Layer 7 of a small transformer language model trained on English Wikipedia (10 layers, counted from 0, width 128).
A neuron's activation on a vector x is SiLU(gate . x) times (in . x), where the dot is the dot product.

Input weights of the MLP neurons that the questions are about. A number n stands for (n - 500) times 0.00084.
n12 gate: 229 587 101 408 231 575 135 541 534 477 441 418 288 317 485 690 560 646 357 318 515 601 392 472 592 541 539 476 728 470 489 531 500 504 364 228 564 589 383 580 437 425 515 608 309 504 549 179 484 426 427 508 488 516 444 409 462 545 676 654 633 275 668 630 337 352 496 395 401 496 532 525 566 500 619 511 454 480 624 259 622 459 595 378 614 733 593 523 360 668 538 469 407 584 577 523 721 440 333 682 409 586 602 496 523 722 754 650 570 452 489 532 433 394 467 630 841 602 440 314 347 594 379 644 504 396 534 427
n23 gate: 429 460 475 402 695 331 451 426 431 352 649 489 303 454 339 500 650 439 650 475 391 500 474 382 514 549 429 598 578 595 507 565 470 493 534 634 652 390 378 436 748 348 628 580 659 428 663 665 436 391 468 442 677 603 515 604 511 565 258 703 449 496 451 608 515 475 292 511 442 588 455 578 518 551 465 528 507 393 390 543 269 610 521 385 596 885 728 603 345 433 529 580 683 385 296 598 419 666 601 570 464 521 504 711 416 456 400 332 633 611 413 466 594 867 507 158 348 446 234 629 422 566 345 379 582 621 493 540
n41 gate: 508 571 397 564 529 335 545 772 472 671 463 439 557 538 614 504 520 740 636 404 648 926 416 341 452 488 303 264 623 500 378 289 364 500 213 611 449 605 516 508 512 290 500 668 444 460 760 516 517 368 351 512 441 289 508 327 690 600 542 539 575 540 483 516 587 555 488 314 670 378 716 370 693 213 693 652 317 447 633 367 606 704 582 560 423 574 314 430 550 539 552 745 778 361 596 420 538 612 533 241 449 387 420 656 544 642 638 475 442 550 253 761 591 569 686 386 464 429 626 530 333 492 561 512 378 464 639 687
n76 gate: 447 417 364 728 425 773 332 655 648 648 563 489 567 573 421 473 308 473 421 546 580 489 496 435 529 658 500 485 448 391 400 554 282 639 440 336 507 331 532 379 378 624 540 554 590 407 546 470 715 453 598 594 508 463 671 368 381 477 504 603 721 709 720 418 639 665 600 559 345 419 511 327 636 702 329 401 413 356 456 457 172 685 439 576 600 347 434 333 614 456 558 391 563 432 416 536 373 545 549 475 342 273 385 358 573 507 618 567 409 531 557 413 414 263 500 303 818 636 527 309 445 474 655 404 607 551 551 670
n115 gate: 549 285 355 528 443 720 724 479 737 701 427 480 633 571 523 421 453 279 659 576 500 639 528 372 500 714 504 365 540 531 309 339 651 774 442 703 646 436 457 270 653 354 468 551 551 445 424 476 681 728 524 304 550 480 678 535 402 550 488 295 359 461 615 642 361 715 488 552 602 616 603 614 676 513 411 496 441 504 444 396 512 547 368 497 532 642 588 500 422 379 405 607 554 245 278 694 479 512 721 668 719 531 199 492 401 400 516 215 656 508 493 521 390 238 433 561 567 449 533 602 444 588 722 408 403 122 429 759
n128 gate: 248 483 405 483 398 422 408 595 517 622 553 396 318 547 520 468 567 504 415 530 521 507 548 715 633 285 306 489 412 709 439 452 475 490 561 475 420 427 682 493 584 440 624 850 524 418 635 701 536 430 461 500 504 218 457 585 340 322 643 675 712 738 607 416 411 537 535 531 497 455 489 350 625 408 522 480 473 630 407 477 641 476 611 575 444 546 723 443 561 403 497 245 377 585 435 624 449 610 752 324 575 564 456 607 593 448 577 567 378 475 424 575 429 629 523 475 302 537 464 352 497 434 538 413 388 552 565 807
n129 gate: 437 541 485 621 582 363 320 387 206 492 481 515 457 544 422 671 325 504 527 580 735 561 473 322 594 895 395 484 543 537 522 538 441 447 366 578 728 826 522 516 562 507 633 383 489 279 395 442 594 371 503 669 472 665 425 175 406 486 524 648 397 658 508 609 312 631 515 596 444 504 425 652 492 532 610 618 756 392 523 589 504 559 310 554 376 434 519 444 614 301 572 356 438 410 724 212 552 582 699 544 478 566 396 564 675 508 446 465 638 564 343 402 621 438 618 399 500 284 286 834 562 531 454 412 612 374 613 413
n144 gate: 428 416 416 310 380 388 516 488 380 484 686 508 643 283 511 146 511 598 725 545 469 324 376 634 531 399 325 572 786 455 707 373 500 547 698 357 500 649 229 564 817 504 539 465 438 389 393 376 415 695 530 862 438 646 354 339 411 524 629 500 558 377 411 583 448 515 794 300 465 598 589 554 414 546 450 511 488 536 504 481 552 511 454 445 619 592 602 458 411 339 485 574 624 385 582 376 554 520 672 425 634 738 557 352 562 307 591 408 507 569 321 307 692 488 500 575 407 332 520 358 480 594 457 771 306 145 616 604
n193 gate: 408 709 340 496 400 249 621 543 597 434 562 467 467 723 372 300 341 453 617 570 541 647 581 470 342 837 504 542 371 347 544 399 546 489 483 546 492 676 472 546 529 567 500 399 375 588 405 471 424 656 419 532 306 549 441 528 323 449 466 544 747 395 517 388 408 680 463 365 383 385 546 424 373 378 435 639 637 359 185 532 770 576 508 483 512 830 278 488 618 185 524 606 712 327 691 431 418 597 701 288 404 544 457 581 451 525 694 709 492 551 534 626 345 260 535 384 258 197 555 626 541 591 500 603 409 108 778 399
n194 gate: 374 562 664 460 436 671 310 394 588 590 455 466 421 551 670 570 446 578 489 585 422 526 470 446 430 504 409 450 756 212 373 654 572 607 588 167 536 366 514 443 338 550 626 320 584 719 535 344 546 398 612 482 316 578 542 456 559 638 512 439 383 423 538 402 462 565 557 519 482 451 454 442 307 599 350 360 526 883 214 511 375 684 500 648 447 348 549 572 473 677 342 470 614 482 474 566 304 427 158 657 209 256 570 530 482 620 455 640 422 330 561 485 321 568 640 413 592 511 716 409 451 575 579 571 444 574 592 482
n247 gate: 285 496 537 452 485 294 496 694 348 315 542 568 424 433 536 613 616 601 584 675 619 399 418 589 341 572 451 611 416 271 522 419 450 538 327 645 468 721 332 412 515 305 597 493 489 361 425 313 308 346 574 640 649 451 550 211 345 341 303 700 643 658 469 504 741 387 458 271 504 368 254 365 519 476 468 395 637 432 384 395 751 446 347 457 417 592 545 551 670 196 334 392 335 511 448 634 520 365 305 579 500 641 257 478 578 526 511 637 436 403 432 438 481 387 560 504 500 500 391 480 413 650 523 316 610 332 622 415
n12 in: 492 219 827 402 739 472 675 647 559 560 609 580 504 720 384 657 631 334 687 542 721 409 725 628 386 576 407 614 411 424 527 484 712 397 447 480 573 556 574 606 600 408 472 469 668 629 588 707 418 344 722 559 567 580 599 453 621 472 598 581 574 359 373 399 610 481 158 468 387 556 574 526 333 546 238 535 453 464 401 770 484 469 543 493 371 589 496 346 291 337 531 283 462 523 468 713 475 418 740 519 621 354 412 318 583 520 352 322 591 330 565 439 199 580 567 500 626 469 178 458 500 384 396 428 858 480 383 465
n23 in: 645 529 504 367 348 344 667 611 680 405 655 427 643 344 397 315 578 678 731 403 533 235 435 278 374 490 456 799 448 528 411 496 511 382 530 607 332 270 447 335 438 395 369 442 500 339 634 619 377 365 534 314 492 456 462 397 400 442 335 345 754 332 462 363 444 614 360 569 407 420 560 466 580 535 546 447 321 500 326 578 404 521 755 334 573 515 474 556 541 378 557 554 524 543 572 793 669 496 563 312 578 475 679 583 362 496 298 418 597 424 394 590 548 640 442 507 565 422 296 519 511 445 394 365 287 424 561 554
n41 in: 534 488 529 504 611 624 423 566 405 668 99 592 660 592 585 496 415 396 675 384 637 733 554 552 780 576 504 461 475 540 427 549 479 543 440 483 488 747 508 693 567 327 554 417 418 508 482 368 397 204 392 484 482 466 500 27 430 345 543 642 442 549 409 568 286 406 530 395 541 609 654 265 246 265 682 536 356 403 479 565 475 852 516 479 454 747 395 678 565 477 512 770 648 467 492 533 649 354 295 312 655 589 491 454 571 588 769 415 560 252 496 667 496 154 414 517 529 508 392 451 281 697 412 224 348 475 586 541
n76 in: 606 663 500 420 364 511 455 332 365 448 624 756 354 601 565 662 579 250 409 514 361 441 397 672 485 521 455 694 612 348 413 340 606 692 207 485 382 467 504 603 552 464 426 800 282 485 402 583 508 387 487 660 337 541 347 543 533 366 569 597 483 446 489 354 470 558 429 411 373 340 637 387 393 618 590 529 504 612 651 446 376 536 450 448 384 621 407 486 462 404 456 349 426 438 625 566 383 568 621 727 493 429 345 672 198 745 485 489 810 281 625 683 489 358 462 560 449 457 354 740 448 448 418 474 489 283 686 471
n115 in: 527 449 427 711 504 760 508 694 596 610 295 508 583 606 452 418 533 570 281 507 485 698 429 360 559 324 458 485 622 303 617 367 569 486 288 572 742 571 314 527 375 301 582 537 308 467 401 703 620 560 555 644 291 538 349 482 389 623 477 453 545 489 481 458 519 779 352 459 548 688 542 590 425 603 401 591 526 538 620 544 698 471 379 466 705 382 500 260 407 407 656 500 716 618 656 485 453 542 465 669 628 344 539 467 358 572 424 534 621 523 647 461 86 424 535 424 252 566 500 576 598 771 636 489 538 440 301 559
n128 in: 318 681 365 308 507 446 547 627 612 589 464 646 539 652 617 511 497 548 678 354 416 719 655 507 587 368 417 435 604 514 576 563 544 356 376 493 462 489 666 573 504 544 171 528 646 670 519 858 427 380 613 162 459 293 441 542 472 588 624 531 592 639 456 345 627 448 353 532 430 432 708 471 415 462 594 462 654 346 408 589 604 472 296 324 439 374 642 582 482 423 654 391 469 483 496 542 515 456 435 615 313 685 485 563 528 756 332 630 524 411 652 675 587 536 420 478 392 690 562 526 443 582 536 489 554 560 514 455
n129 in: 681 465 359 517 622 317 464 612 472 383 496 613 649 541 576 361 360 636 460 338 598 247 388 609 396 551 521 710 382 392 565 458 760 471 551 582 581 444 486 598 504 541 521 448 552 635 533 460 511 623 552 704 537 415 362 435 562 534 344 582 480 417 456 575 414 555 561 415 372 627 569 451 430 414 511 323 660 283 395 394 439 391 308 413 489 626 514 657 525 492 427 412 389 403 524 552 559 562 586 362 590 714 566 510 640 599 177 263 647 463 416 123 280 504 589 404 458 555 321 661 394 645 646 267 507 525 666 535
n144 in: 624 550 679 446 668 500 627 342 572 456 359 500 326 653 553 633 440 542 406 451 620 453 358 496 493 493 645 616 567 413 607 655 339 507 556 578 616 592 468 500 389 518 748 308 342 453 623 478 474 705 522 396 508 643 458 525 392 403 436 472 486 457 338 481 657 479 689 540 805 427 436 426 358 705 500 493 496 363 569 465 452 596 528 724 751 656 551 666 349 508 421 406 675 486 507 322 500 613 429 392 532 673 408 427 333 404 529 381 556 86 503 271 687 312 630 648 464 311 299 500 610 412 618 401 463 416 540 237
n193 in: 565 756 353 418 653 500 492 542 508 496 472 536 200 554 450 228 815 694 569 288 398 453 335 602 496 337 476 451 444 205 411 356 399 515 590 512 557 567 207 711 284 542 599 555 294 492 567 476 431 835 534 399 521 424 680 573 391 489 369 408 698 387 806 685 524 338 588 512 415 675 533 358 421 525 286 592 570 452 457 615 661 615 338 385 756 480 409 638 557 645 414 752 519 453 347 559 333 472 536 557 531 527 691 547 732 373 436 589 357 401 551 476 601 620 396 556 391 585 287 378 544 587 568 488 688 563 726 461
n194 in: 535 459 574 608 577 558 627 548 683 550 466 306 370 358 592 563 555 567 632 482 485 466 387 336 593 511 335 399 466 601 275 239 585 528 446 292 686 534 644 787 321 518 538 407 344 463 412 515 593 628 279 441 321 511 676 618 712 403 648 276 328 630 750 465 450 437 711 640 582 659 384 343 360 749 460 460 440 347 519 496 565 709 504 616 435 512 546 489 566 520 489 519 428 563 252 481 719 442 295 486 541 383 540 699 583 523 546 573 453 693 403 477 450 279 521 653 273 364 516 665 690 572 302 568 511 519 653 742
n247 in: 296 470 691 473 367 549 328 667 490 490 260 793 244 443 557 493 360 371 591 605 398 401 374 564 666 539 434 553 719 510 259 588 430 544 451 406 427 383 500 422 555 421 551 436 534 460 493 241 454 315 527 375 514 328 539 396 375 536 571 517 615 520 574 455 535 627 385 521 436 166 419 567 558 766 536 454 571 732 397 530 618 513 396 551 361 598 497 517 610 619 503 544 447 443 408 418 536 465 507 513 624 493 328 303 606 503 583 524 565 507 516 387 556 458 429 576 625 617 251 266 500 593 483 404 587 691 618 291

Each question shows a token from some text and the vector x that enters the MLP there. A number n stands for (n - 500) times 0.013.

"-": 515 483 557 512 474 490 555 506 474 519 462 491 473 543 465 435 468 537 508 567 535 506 465 485 476 433 480 487 523 630 496 556 475 495 442 556 572 436 478 454 442 423 517 519 526 420 555 516 463 508 298 489 470 458 516 428 629 661 457 550 560 528 508 475 564 574 519 473 508 508 496 562 516 541 518 413 446 516 504 454 491 467 382 814 570 567 503 427 469 524 523 434 529 488 417 413 517 539 547 621 527 462 514 507 574 429 488 549 611 462 625 424 492 482 602 541 424 486 554 529 478 482 515 497 523 426 472 499
The neuron with the highest activation: n115

"ella": 399 506 497 502 498 555 532 578 543 512 463 497 582 466 624 547 671 581 489 538 394 501 484 525 516 375 427 631 577 502 420 398 469 467 633 535 543 431 418 574 619 509 561 521 492 452 499 522 514 544 389 538 398 485 578 562 674 423 509 600 472 496 520 309 542 457 530 424 418 421 532 592 348 454 526 502 552 512 472 425 614 472 565 607 522 563 600 482 357 591 443 462 397 512 443 334 488 508 520 505 472 567 435 534 544 460 406 411 515 537 537 572 496 352 200 449 522 362 539 473 552 524 480 596 460 471 454 591
The neuron with the highest activation: n128

" Land": 554 377 477 486 397 451 665 522 547 505 514 513 478 453 580 376 606 569 589 460 426 560 422 604 545 501 409 568 650 577 478 568 540 381 542 539 646 523 493 438 585 365 433 509 584 532 549 573 455 447 385 522 488 402 541 562 500 525 456 356 357 454 490 476 599 523 510 474 566 515 449 472 461 436 629 405 385 495 359 543 541 531 531 656 437 613 597 620 589 481 543 489 507 482 535 548 490 568 455 545 445 494 438 563 621 550 514 470 471 432 558 414 383 474 269 443 455 523 470 531 521 438 644 282 472 542 439 576
The neuron with the highest activation: n23

" p": 558 394 424 647 589 625 559 537 445 495 486 534 468 655 480 446 469 611 555 528 455 481 448 541 528 568 588 560 436 467 448 549 454 607 505 524 514 507 458 593 465 264 546 406 445 489 403 466 564 548 490 501 568 533 426 459 356 432 379 606 494 537 436 579 501 476 455 426 505 491 503 575 419 366 462 526 510 433 574 461 638 664 419 690 473 443 449 597 401 474 524 589 510 513 400 565 431 577 608 590 597 472 579 451 560 526 563 545 510 451 617 510 397 494 379 329 423 509 498 628 533 465 602 515 514 368 459 472
Which two neurons fire most, strongest first? n115, n193

";": 502 469 569 521 472 459 551 508 484 473 503 509 493 516 447 417 480 548 515 564 550 501 478 535 474 441 467 493 505 612 488 519 473 480 462 541 595 458 499 461 490 477 478 527 535 450 561 517 502 513 258 519 498 471 507 426 604 632 469 562 542 525 507 444 564 605 513 453 469 532 468 527 513 569 505 379 457 497 475 482 495 508 357 809 566 558 504 402 469 499 547 445 516 492 413 408 469 537 512 635 523 442 482 493 581 414 503 541 653 452 589 433 472 488 555 523 449 469 540 540 504 507 564 491 563 441 449 517
The neuron with the highest activation: n115

" 1909": 607 486 449 565 372 444 512 532 453 580 562 505 448 641 494 436 515 518 531 574 416 472 469 574 511 517 516 546 463 552 612 513 536 476 483 484 464 483 462 463 447 507 423 448 511 537 671 509 472 523 314 539 501 488 417 517 519 566 373 414 433 482 505 524 621 465 519 505 466 517 557 453 468 605 571 411 470 379 584 435 566 619 444 796 532 604 477 465 531 545 483 448 460 448 480 488 476 557 478 521 557 370 527 514 635 461 435 484 519 508 591 395 475 462 431 505 475 480 509 459 449 532 583 395 440 556 495 564
The neuron with the highest activation: n12

"ison": 579 619 494 606 498 475 667 495 537 447 613 555 499 421 464 504 546 421 362 426 301 489 554 567 524 419 487 550 532 577 487 411 482 460 570 351 520 450 607 433 506 598 540 469 633 417 612 499 464 486 387 463 413 466 487 662 551 530 482 445 484 536 557 356 457 426 482 488 459 605 506 502 494 562 542 598 440 548 452 419 443 589 640 662 529 456 641 485 542 561 502 438 385 583 485 567 639 452 511 492 450 610 397 582 383 488 461 600 437 457 570 645 300 554 382 548 489 510 550 389 570 411 482 482 540 406 494 552
Which three neurons fire most, strongest first? n128, n194, n41

"ader": 621 495 355 462 481 424 580 453 505 470 600 570 529 556 534 499 498 577 519 406 40 493 508 505 460 505 444 490 525 554 510 482 508 512 550 498 571 523 657 530 652 693 415 407 563 576 560 432 545 496 411 415 553 522 548 515 427 496 477 467 503 501 488 470 493 411 458 478 443 570 404 621 498 605 469 353 508 475 477 468 472 531 583 683 585 492 499 618 361 517 535 450 502 484 438 548 508 506 621 556 472 507 489 501 415 493 446 613 494 560 562 490 596 510 552 519 468 574 460 369 613 455 344 444 402 451 501 597
Which two neurons fire most, strongest first? n23, n41

" pos": 651 431 466 510 488 570 470 538 429 503 511 444 403 593 535 475 534 538 508 521 551 503 480 508 405 571 604 433 630 504 563 550 394 509 426 468 516 534 541 487 483 313 493 356 509 528 478 474 575 545 475 502 512 492 583 489 581 482 461 564 384 596 582 374 449 384 555 346 495 578 664 517 485 442 391 417 420 440 426 323 517 527 605 694 478 549 490 447 517 466 541 554 562 608 396 526 544 496 432 555 442 512 336 425 567 588 501 454 605 415 621 412 439 541 399 371 493 526 378 687 560 492 550 431 460 500 444 528
Which three neurons fire most, strongest first? n115, n41, n194

" bo": 549 427 487 530 522 525 582 697 383 486 454 496 589 602 566 505 546 459 486 440 628 484 534 557 484 547 479 689 570 570 436 516 560 530 513 632 591 437 487 607 455 252 511 514 484 455 327 439 587 519 538 451 522 311 525 565 445 416 456 541 540 600 480 449 418 444 413 421 538 613 510 578 576 361 408 404 631 422 577 459 534 500 574 602 455 417 483 583 505 515 577 553 522 465 440 461 393 521 527 404 625 513 353 422 526 519 590 512 602 348 524 482 489 448 266 471 479 456 435 660 457 404 466 540 425 530 604 598
The neuron with the highest activation: n41

"oke": 586 544 410 467 464 572 570 536 474 526 695 531 552 603 564 441 491 511 456 498 388 566 396 545 473 514 415 527 441 427 568 466 453 594 630 466 567 480 498 493 520 644 454 467 462 562 536 498 449 430 214 418 524 313 527 486 377 480 500 626 423 567 499 577 454 380 559 447 581 521 574 560 478 500 404 464 481 491 447 481 430 670 533 600 426 574 524 572 457 489 444 406 455 595 457 435 486 434 597 320 449 459 434 522 488 576 376 369 492 526 545 393 503 508 545 355 485 529 573 498 484 560 487 525 480 398 552 611
The neuron with the highest activation: n41

" Ant": 468 463 414 445 447 484 505 474 445 476 404 555 507 388 514 596 466 593 500 614 427 466 400 595 502 411 455 531 580 394 500 490 487 499 461 424 481 475 480 435 439 403 571 451 487 586 438 547 455 631 462 556 564 616 371 519 558 422 406 511 484 449 476 626 520 484 588 485 512 636 529 531 558 527 607 422 381 508 445 458 383 590 389 719 474 422 601 629 462 498 484 514 463 608 536 460 348 424 508 554 518 452 332 462 516 459 542 605 573 445 617 537 513 464 313 505 482 522 514 404 442 457 686 368 475 491 415 478
The most active neuron and its activation: n144, at about 1.2

"ula": 422 641 446 511 540 491 504 539 417 518 453 454 495 494 495 602 625 437 435 531 398 433 461 550 604 480 453 637 513 548 432 409 589 548 469 346 507 452 494 565 513 580 464 420 527 472 507 449 520 499 472 556 483 447 430 573 711 484 475 441 445 479 500 488 567 290 454 542 575 609 522 570 516 587 449 525 551 517 433 454 591 563 686 682 494 519 545 435 517 542 470 462 445 513 396 407 603 612 396 437 587 497 535 435 431 481 537 536 569 494 569 443 403 460 225 579 461 492 542 371 598 472 539 456 506 421 601 631
Which two neurons fire most, strongest first? n194, n23

",": 643 474 621 582 488 421 443 490 559 546 533 460 527 351 423 537 642 523 494 485 603 574 443 565 486 524 491 411 601 523 424 447 542 513 505 470 467 538 537 510 516 480 438 511 458 518 494 490 440 364 420 497 508 461 537 613 662 631 602 506 392 536 531 529 492 494 489 597 501 536 528 639 491 533 488 502 572 515 470 441 548 504 505 779 490 518 559 516 497 519 487 407 586 539 515 435 355 492 492 467 548 602 559 424 510 482 503 504 521 490 528 399 458 427 298 522 563 390 521 474 542 456 517 563 556 481 471 601
Which two neurons fire most, strongest first? n194, n23

" che": 484 419 514 483 561 453 616 611 513 403 497 629 575 420 522 524 599 575 342 483 509 468 442 635 532 499 547 583 566 550 469 507 565 486 442 584 533 507 489 743 509 373 503 472 456 446 434 444 496 469 508 413 475 383 513 555 456 436 498 482 560 572 464 609 509 392 380 325 417 536 581 563 487 408 465 403 661 462 553 462 569 540 531 671 536 482 512 710 526 547 582 502 522 434 422 421 409 448 559 357 556 533 464 461 570 459 562 496 621 460 500 495 433 405 309 466 440 443 546 439 487 442 519 344 593 463 550 564
The neuron with the highest activation: n247

" Por": 521 468 417 461 456 399 674 691 337 454 515 608 544 409 431 586 535 445 491 548 466 562 598 477 447 401 479 575 623 629 380 485 477 530 411 568 477 379 474 469 540 223 605 490 499 537 431 472 531 519 478 445 601 502 503 463 570 394 543 475 576 547 561 444 526 554 578 607 417 634 506 589 543 356 520 459 571 521 454 624 480 435 574 542 424 458 570 709 539 497 498 515 639 614 465 467 516 579 544 496 501 565 527 405 518 562 535 587 538 450 514 478 588 549 333 682 563 533 528 431 472 461 489 354 428 462 582 476
Which two neurons fire most, strongest first? n247, n128

"si": 499 495 444 615 365 565 475 518 536 520 608 458 378 562 541 556 445 490 610 579 605 458 361 554 529 507 442 502 526 441 599 389 489 495 477 521 609 507 546 638 656 403 523 385 475 492 519 559 369 491 476 506 643 507 387 595 486 477 375 561 419 545 564 519 504 421 500 316 483 487 464 612 537 467 521 364 400 477 471 425 517 485 425 603 536 457 363 607 467 378 474 445 590 497 472 498 392 438 453 385 541 625 577 448 511 556 375 618 486 497 573 391 471 506 536 368 520 526 345 647 573 366 340 520 485 643 502 622
The neuron with the highest activation: n129

"2": 517 488 575 506 538 542 486 482 510 423 613 458 528 503 590 560 519 442 482 561 461 540 484 578 608 500 440 476 450 440 395 347 578 509 623 538 526 557 310 625 395 604 431 447 459 405 541 548 333 500 373 509 521 379 384 545 367 603 470 495 305 493 455 590 544 494 525 480 470 459 612 607 526 372 372 622 455 383 424 537 602 545 511 488 471 482 556 545 510 424 466 372 514 378 424 537 409 635 533 405 421 688 479 553 593 537 417 603 525 467 581 405 534 537 364 566 524 444 521 605 445 464 490 535 495 449 603 453
Which two neurons fire most, strongest first? n193, n129

"is": 420 506 528 570 594 483 510 471 429 494 463 477 515 510 509 528 666 493 474 540 360 518 376 631 588 413 513 628 459 454 445 424 575 551 549 482 515 404 438 542 591 539 512 382 497 430 567 515 442 532 435 512 581 581 516 579 722 492 427 413 431 490 523 468 449 413 503 564 465 537 416 612 586 455 551 514 582 504 476 426 457 466 694 710 447 550 504 402 514 662 457 433 519 577 421 468 520 544 510 394 516 594 416 493 447 490 495 458 518 480 532 524 398 480 248 580 403 489 504 590 521 471 547 513 593 494 589 588
The neuron with the highest activation: n41

"inn": 456 388 488 538 481 467 517 433 478 547 549 464 475 510 447 421 463 590 462 402 472 583 509 524 445 473 401 552 434 536 592 416 582 536 389 562 613 444 501 739 555 582 553 546 460 542 597 504 497 340 453 568 558 611 382 579 407 499 514 475 308 566 482 527 539 462 638 404 602 603 505 602 622 470 528 417 445 439 457 479 465 486 617 611 401 627 551 561 601 289 549 452 577 473 387 557 508 544 585 353 518 621 347 443 562 568 414 524 537 446 553 391 482 648 439 478 467 543 399 564 612 440 460 460 481 503 483 523
The neuron with the highest activation: n129

" The": 503 525 575 510 527 540 535 498 529 500 420 514 512 466 499 541 478 517 473 540 480 553 544 430 526 501 523 431 554 589 511 512 570 520 529 512 524 437 470 498 471 509 543 498 535 475 525 502 461 474 167 486 571 408 500 379 557 473 506 488 576 536 469 487 531 594 500 456 616 469 525 545 486 497 536 420 492 477 463 520 572 515 449 814 559 450 486 473 505 558 485 513 476 437 449 472 475 548 490 481 453 522 518 474 506 510 442 559 555 424 592 491 397 468 509 456 432 434 563 510 503 512 580 515 543 434 494 556
The neuron with the highest activation: n41

"men": 424 499 425 567 478 444 473 563 414 378 530 513 413 549 556 567 613 594 441 451 381 586 356 489 372 530 520 527 527 472 478 431 549 468 422 416 492 559 512 589 552 538 512 442 488 482 487 363 539 706 445 444 408 498 424 593 368 530 520 591 619 562 602 412 401 434 455 430 477 624 577 566 479 364 553 526 402 544 359 428 587 501 627 656 573 584 452 692 406 501 463 494 416 510 464 597 488 414 577 481 505 542 549 495 400 566 396 524 335 410 434 401 505 516 516 504 580 573 491 614 628 423 484 449 485 517 460 541
The neuron with the highest activation: n193

" hosted": 571 398 554 562 477 481 463 548 427 537 532 646 440 639 501 523 464 462 482 414 452 553 614 535 515 728 505 550 578 565 502 525 463 516 450 514 499 445 532 483 503 566 546 506 468 480 429 545 582 538 491 458 465 528 529 593 485 544 496 533 550 570 375 492 436 515 460 460 622 509 549 609 563 624 524 425 515 638 565 445 525 513 649 785 506 456 563 429 537 427 558 481 448 525 563 530 522 459 481 442 469 455 441 472 442 430 552 403 610 405 587 357 530 400 463 509 511 509 517 517 528 414 494 595 536 570 499 614
The neuron with the highest activation: n76

" Lost": 529 454 555 477 469 548 464 614 513 494 446 603 646 383 633 590 541 525 491 569 451 484 457 516 541 570 491 569 548 656 415 536 518 554 459 482 504 595 537 535 385 496 537 546 387 336 560 574 383 518 397 476 445 452 489 550 356 507 579 394 515 505 496 444 454 484 541 372 476 572 525 476 555 489 570 294 468 422 497 544 458 511 490 667 475 546 543 579 632 560 513 528 546 491 669 573 605 432 428 457 537 480 431 466 467 563 498 476 419 500 601 485 427 506 376 351 561 547 526 434 422 441 292 471 364 622 427 495
The neuron with the highest activation: n41

" G": 547 509 450 566 523 467 551 497 445 405 632 573 496 432 612 493 497 430 466 482 442 531 492 528 568 331 496 516 538 477 439 492 486 463 514 507 490 495 561 487 594 296 433 332 462 507 416 589 478 512 423 446 544 492 469 580 422 457 486 537 552 532 481 519 458 611 464 545 395 461 491 526 389 418 504 497 533 549 512 508 551 515 389 751 470 500 614 620 521 459 549 508 616 558 465 443 381 434 463 634 545 540 638 449 525 450 484 509 675 423 599 446 568 380 308 539 470 504 468 442 459 540 553 405 483 565 515 427
The neuron with the highest activation: n247

" and": 397 473 584 572 507 458 507 570 499 368 426 463 564 371 521 527 497 476 455 528 485 478 455 601 465 521 488 481 413 479 488 530 564 465 456 590 531 557 456 414 564 512 596 508 477 451 339 533 379 524 283 595 487 479 413 577 415 477 564 561 431 555 488 422 510 459 546 311 527 554 485 583 403 467 489 553 470 368 503 418 405 493 514 723 429 488 455 568 473 355 492 523 401 514 697 422 376 491 471 522 527 471 582 510 475 424 500 430 494 572 535 609 493 482 657 478 581 463 500 372 637 484 524 525 443 540 498 430
Which two neurons fire most, strongest first? n144, n23

" drama": 512 533 372 470 501 613 533 647 510 484 466 579 443 499 474 531 490 439 417 471 356 364 524 673 523 613 553 556 630 514 440 436 490 500 395 394 537 477 551 571 504 510 599 551 413 507 378 447 498 481 438 429 483 570 517 471 544 460 518 504 524 443 456 429 464 531 339 394 551 562 634 525 514 432 433 383 459 472 516 496 529 524 502 711 501 496 610 606 500 524 467 495 366 545 465 548 362 563 686 572 476 427 487 445 479 527 544 486 534 560 678 468 425 414 401 483 589 569 504 301 469 472 494 498 467 430 520 644
Which three neurons fire most, strongest first? n76, n12, n115

" contrast": 551 399 449 463 487 442 602 589 590 514 619 422 442 512 516 435 433 460 480 530 485 449 568 600 555 515 552 578 481 570 526 409 596 567 564 489 514 501 528 308 459 566 584 397 579 531 450 559 518 424 294 533 536 634 554 591 520 460 479 491 491 563 580 307 516 427 504 391 560 471 509 627 449 528 393 446 520 413 455 450 461 616 617 666 485 517 629 541 555 589 509 472 445 657 412 521 631 579 555 460 562 530 474 447 422 531 524 517 644 615 528 543 462 585 495 463 478 556 393 679 493 501 546 539 582 413 434 545
The most active neuron and its activation: n23, at about 1.4

"land": 471 504 551 549 454 415 464 525 513 623 584 444 577 453 530 468 579 608 467 553 464 566 443 639 407 466 490 675 382 543 581 441 621 476 444 508 546 465 571 659 570 585 436 420 547 495 523 457 505 490 391 514 446 463 550 550 483 448 489 500 499 575 452 491 597 465 635 469 647 633 627 623 522 488 602 403 494 414 438 488 502 604 586 645 483 436 522 676 456 586 504 349 481 545 558 443 530 545 624 422 477 573 444 453 470 570 336 491 443 494 398 398 426 613 280 491 453 473 536 534 521 450 401 603 601 509 468 519
The most active neuron and its activation: n128, at about 0.73

" h": 468 453 457 528 495 507 543 589 452 523 491 566 508 630 543 469 477 502 602 536 573 463 447 656 441 381 576 563 469 482 489 578 511 538 565 549 549 511 619 518 354 331 539 471 467 423 428 349 467 640 349 460 453 496 444 489 273 428 402 628 534 405 432 584 409 472 486 434 523 469 492 435 481 327 374 471 510 593 510 432 655 530 494 660 465 517 467 661 578 442 561 541 508 577 430 515 400 524 580 477 538 490 406 434 427 504 502 549 532 588 640 380 375 464 342 413 495 510 468 552 547 570 555 548 545 338 578 511
The most active neuron and its activation: n193, at about 7

" Earth": 483 573 414 420 503 518 451 545 498 474 442 579 543 349 530 510 595 520 478 582 297 486 378 593 499 402 496 681 488 528 476 532 523 509 523 419 435 536 499 406 473 476 483 480 477 512 344 464 584 568 315 538 485 493 483 515 538 449 437 503 622 564 526 435 607 446 537 430 394 581 501 567 527 511 500 499 414 498 494 462 451 654 470 691 476 482 607 720 511 680 447 512 492 511 565 485 494 514 505 593 492 347 472 462 478 510 517 518 627 506 543 649 439 376 323 575 587 492 518 434 480 515 628 576 428 462 559 578
Which two neurons fire most, strongest first? n76, n194

"\n": 486 494 559 487 449 458 532 501 464 491 496 490 487 556 451 419 480 535 501 577 555 514 464 530 459 448 477 541 508 617 491 528 474 471 445 530 576 445 448 467 472 416 497 497 532 421 569 487 467 533 261 515 499 446 519 430 612 649 464 549 564 511 501 471 539 577 511 452 481 538 523 568 489 554 519 388 424 475 506 443 494 488 382 791 576 577 515 391 467 471 542 438 509 491 435 413 475 538 518 636 514 465 474 507 569 434 493 529 664 453 614 422 470 486 574 507 438 467 536 522 492 479 564 504 545 408 476 517
The neuron with the highest activation: n115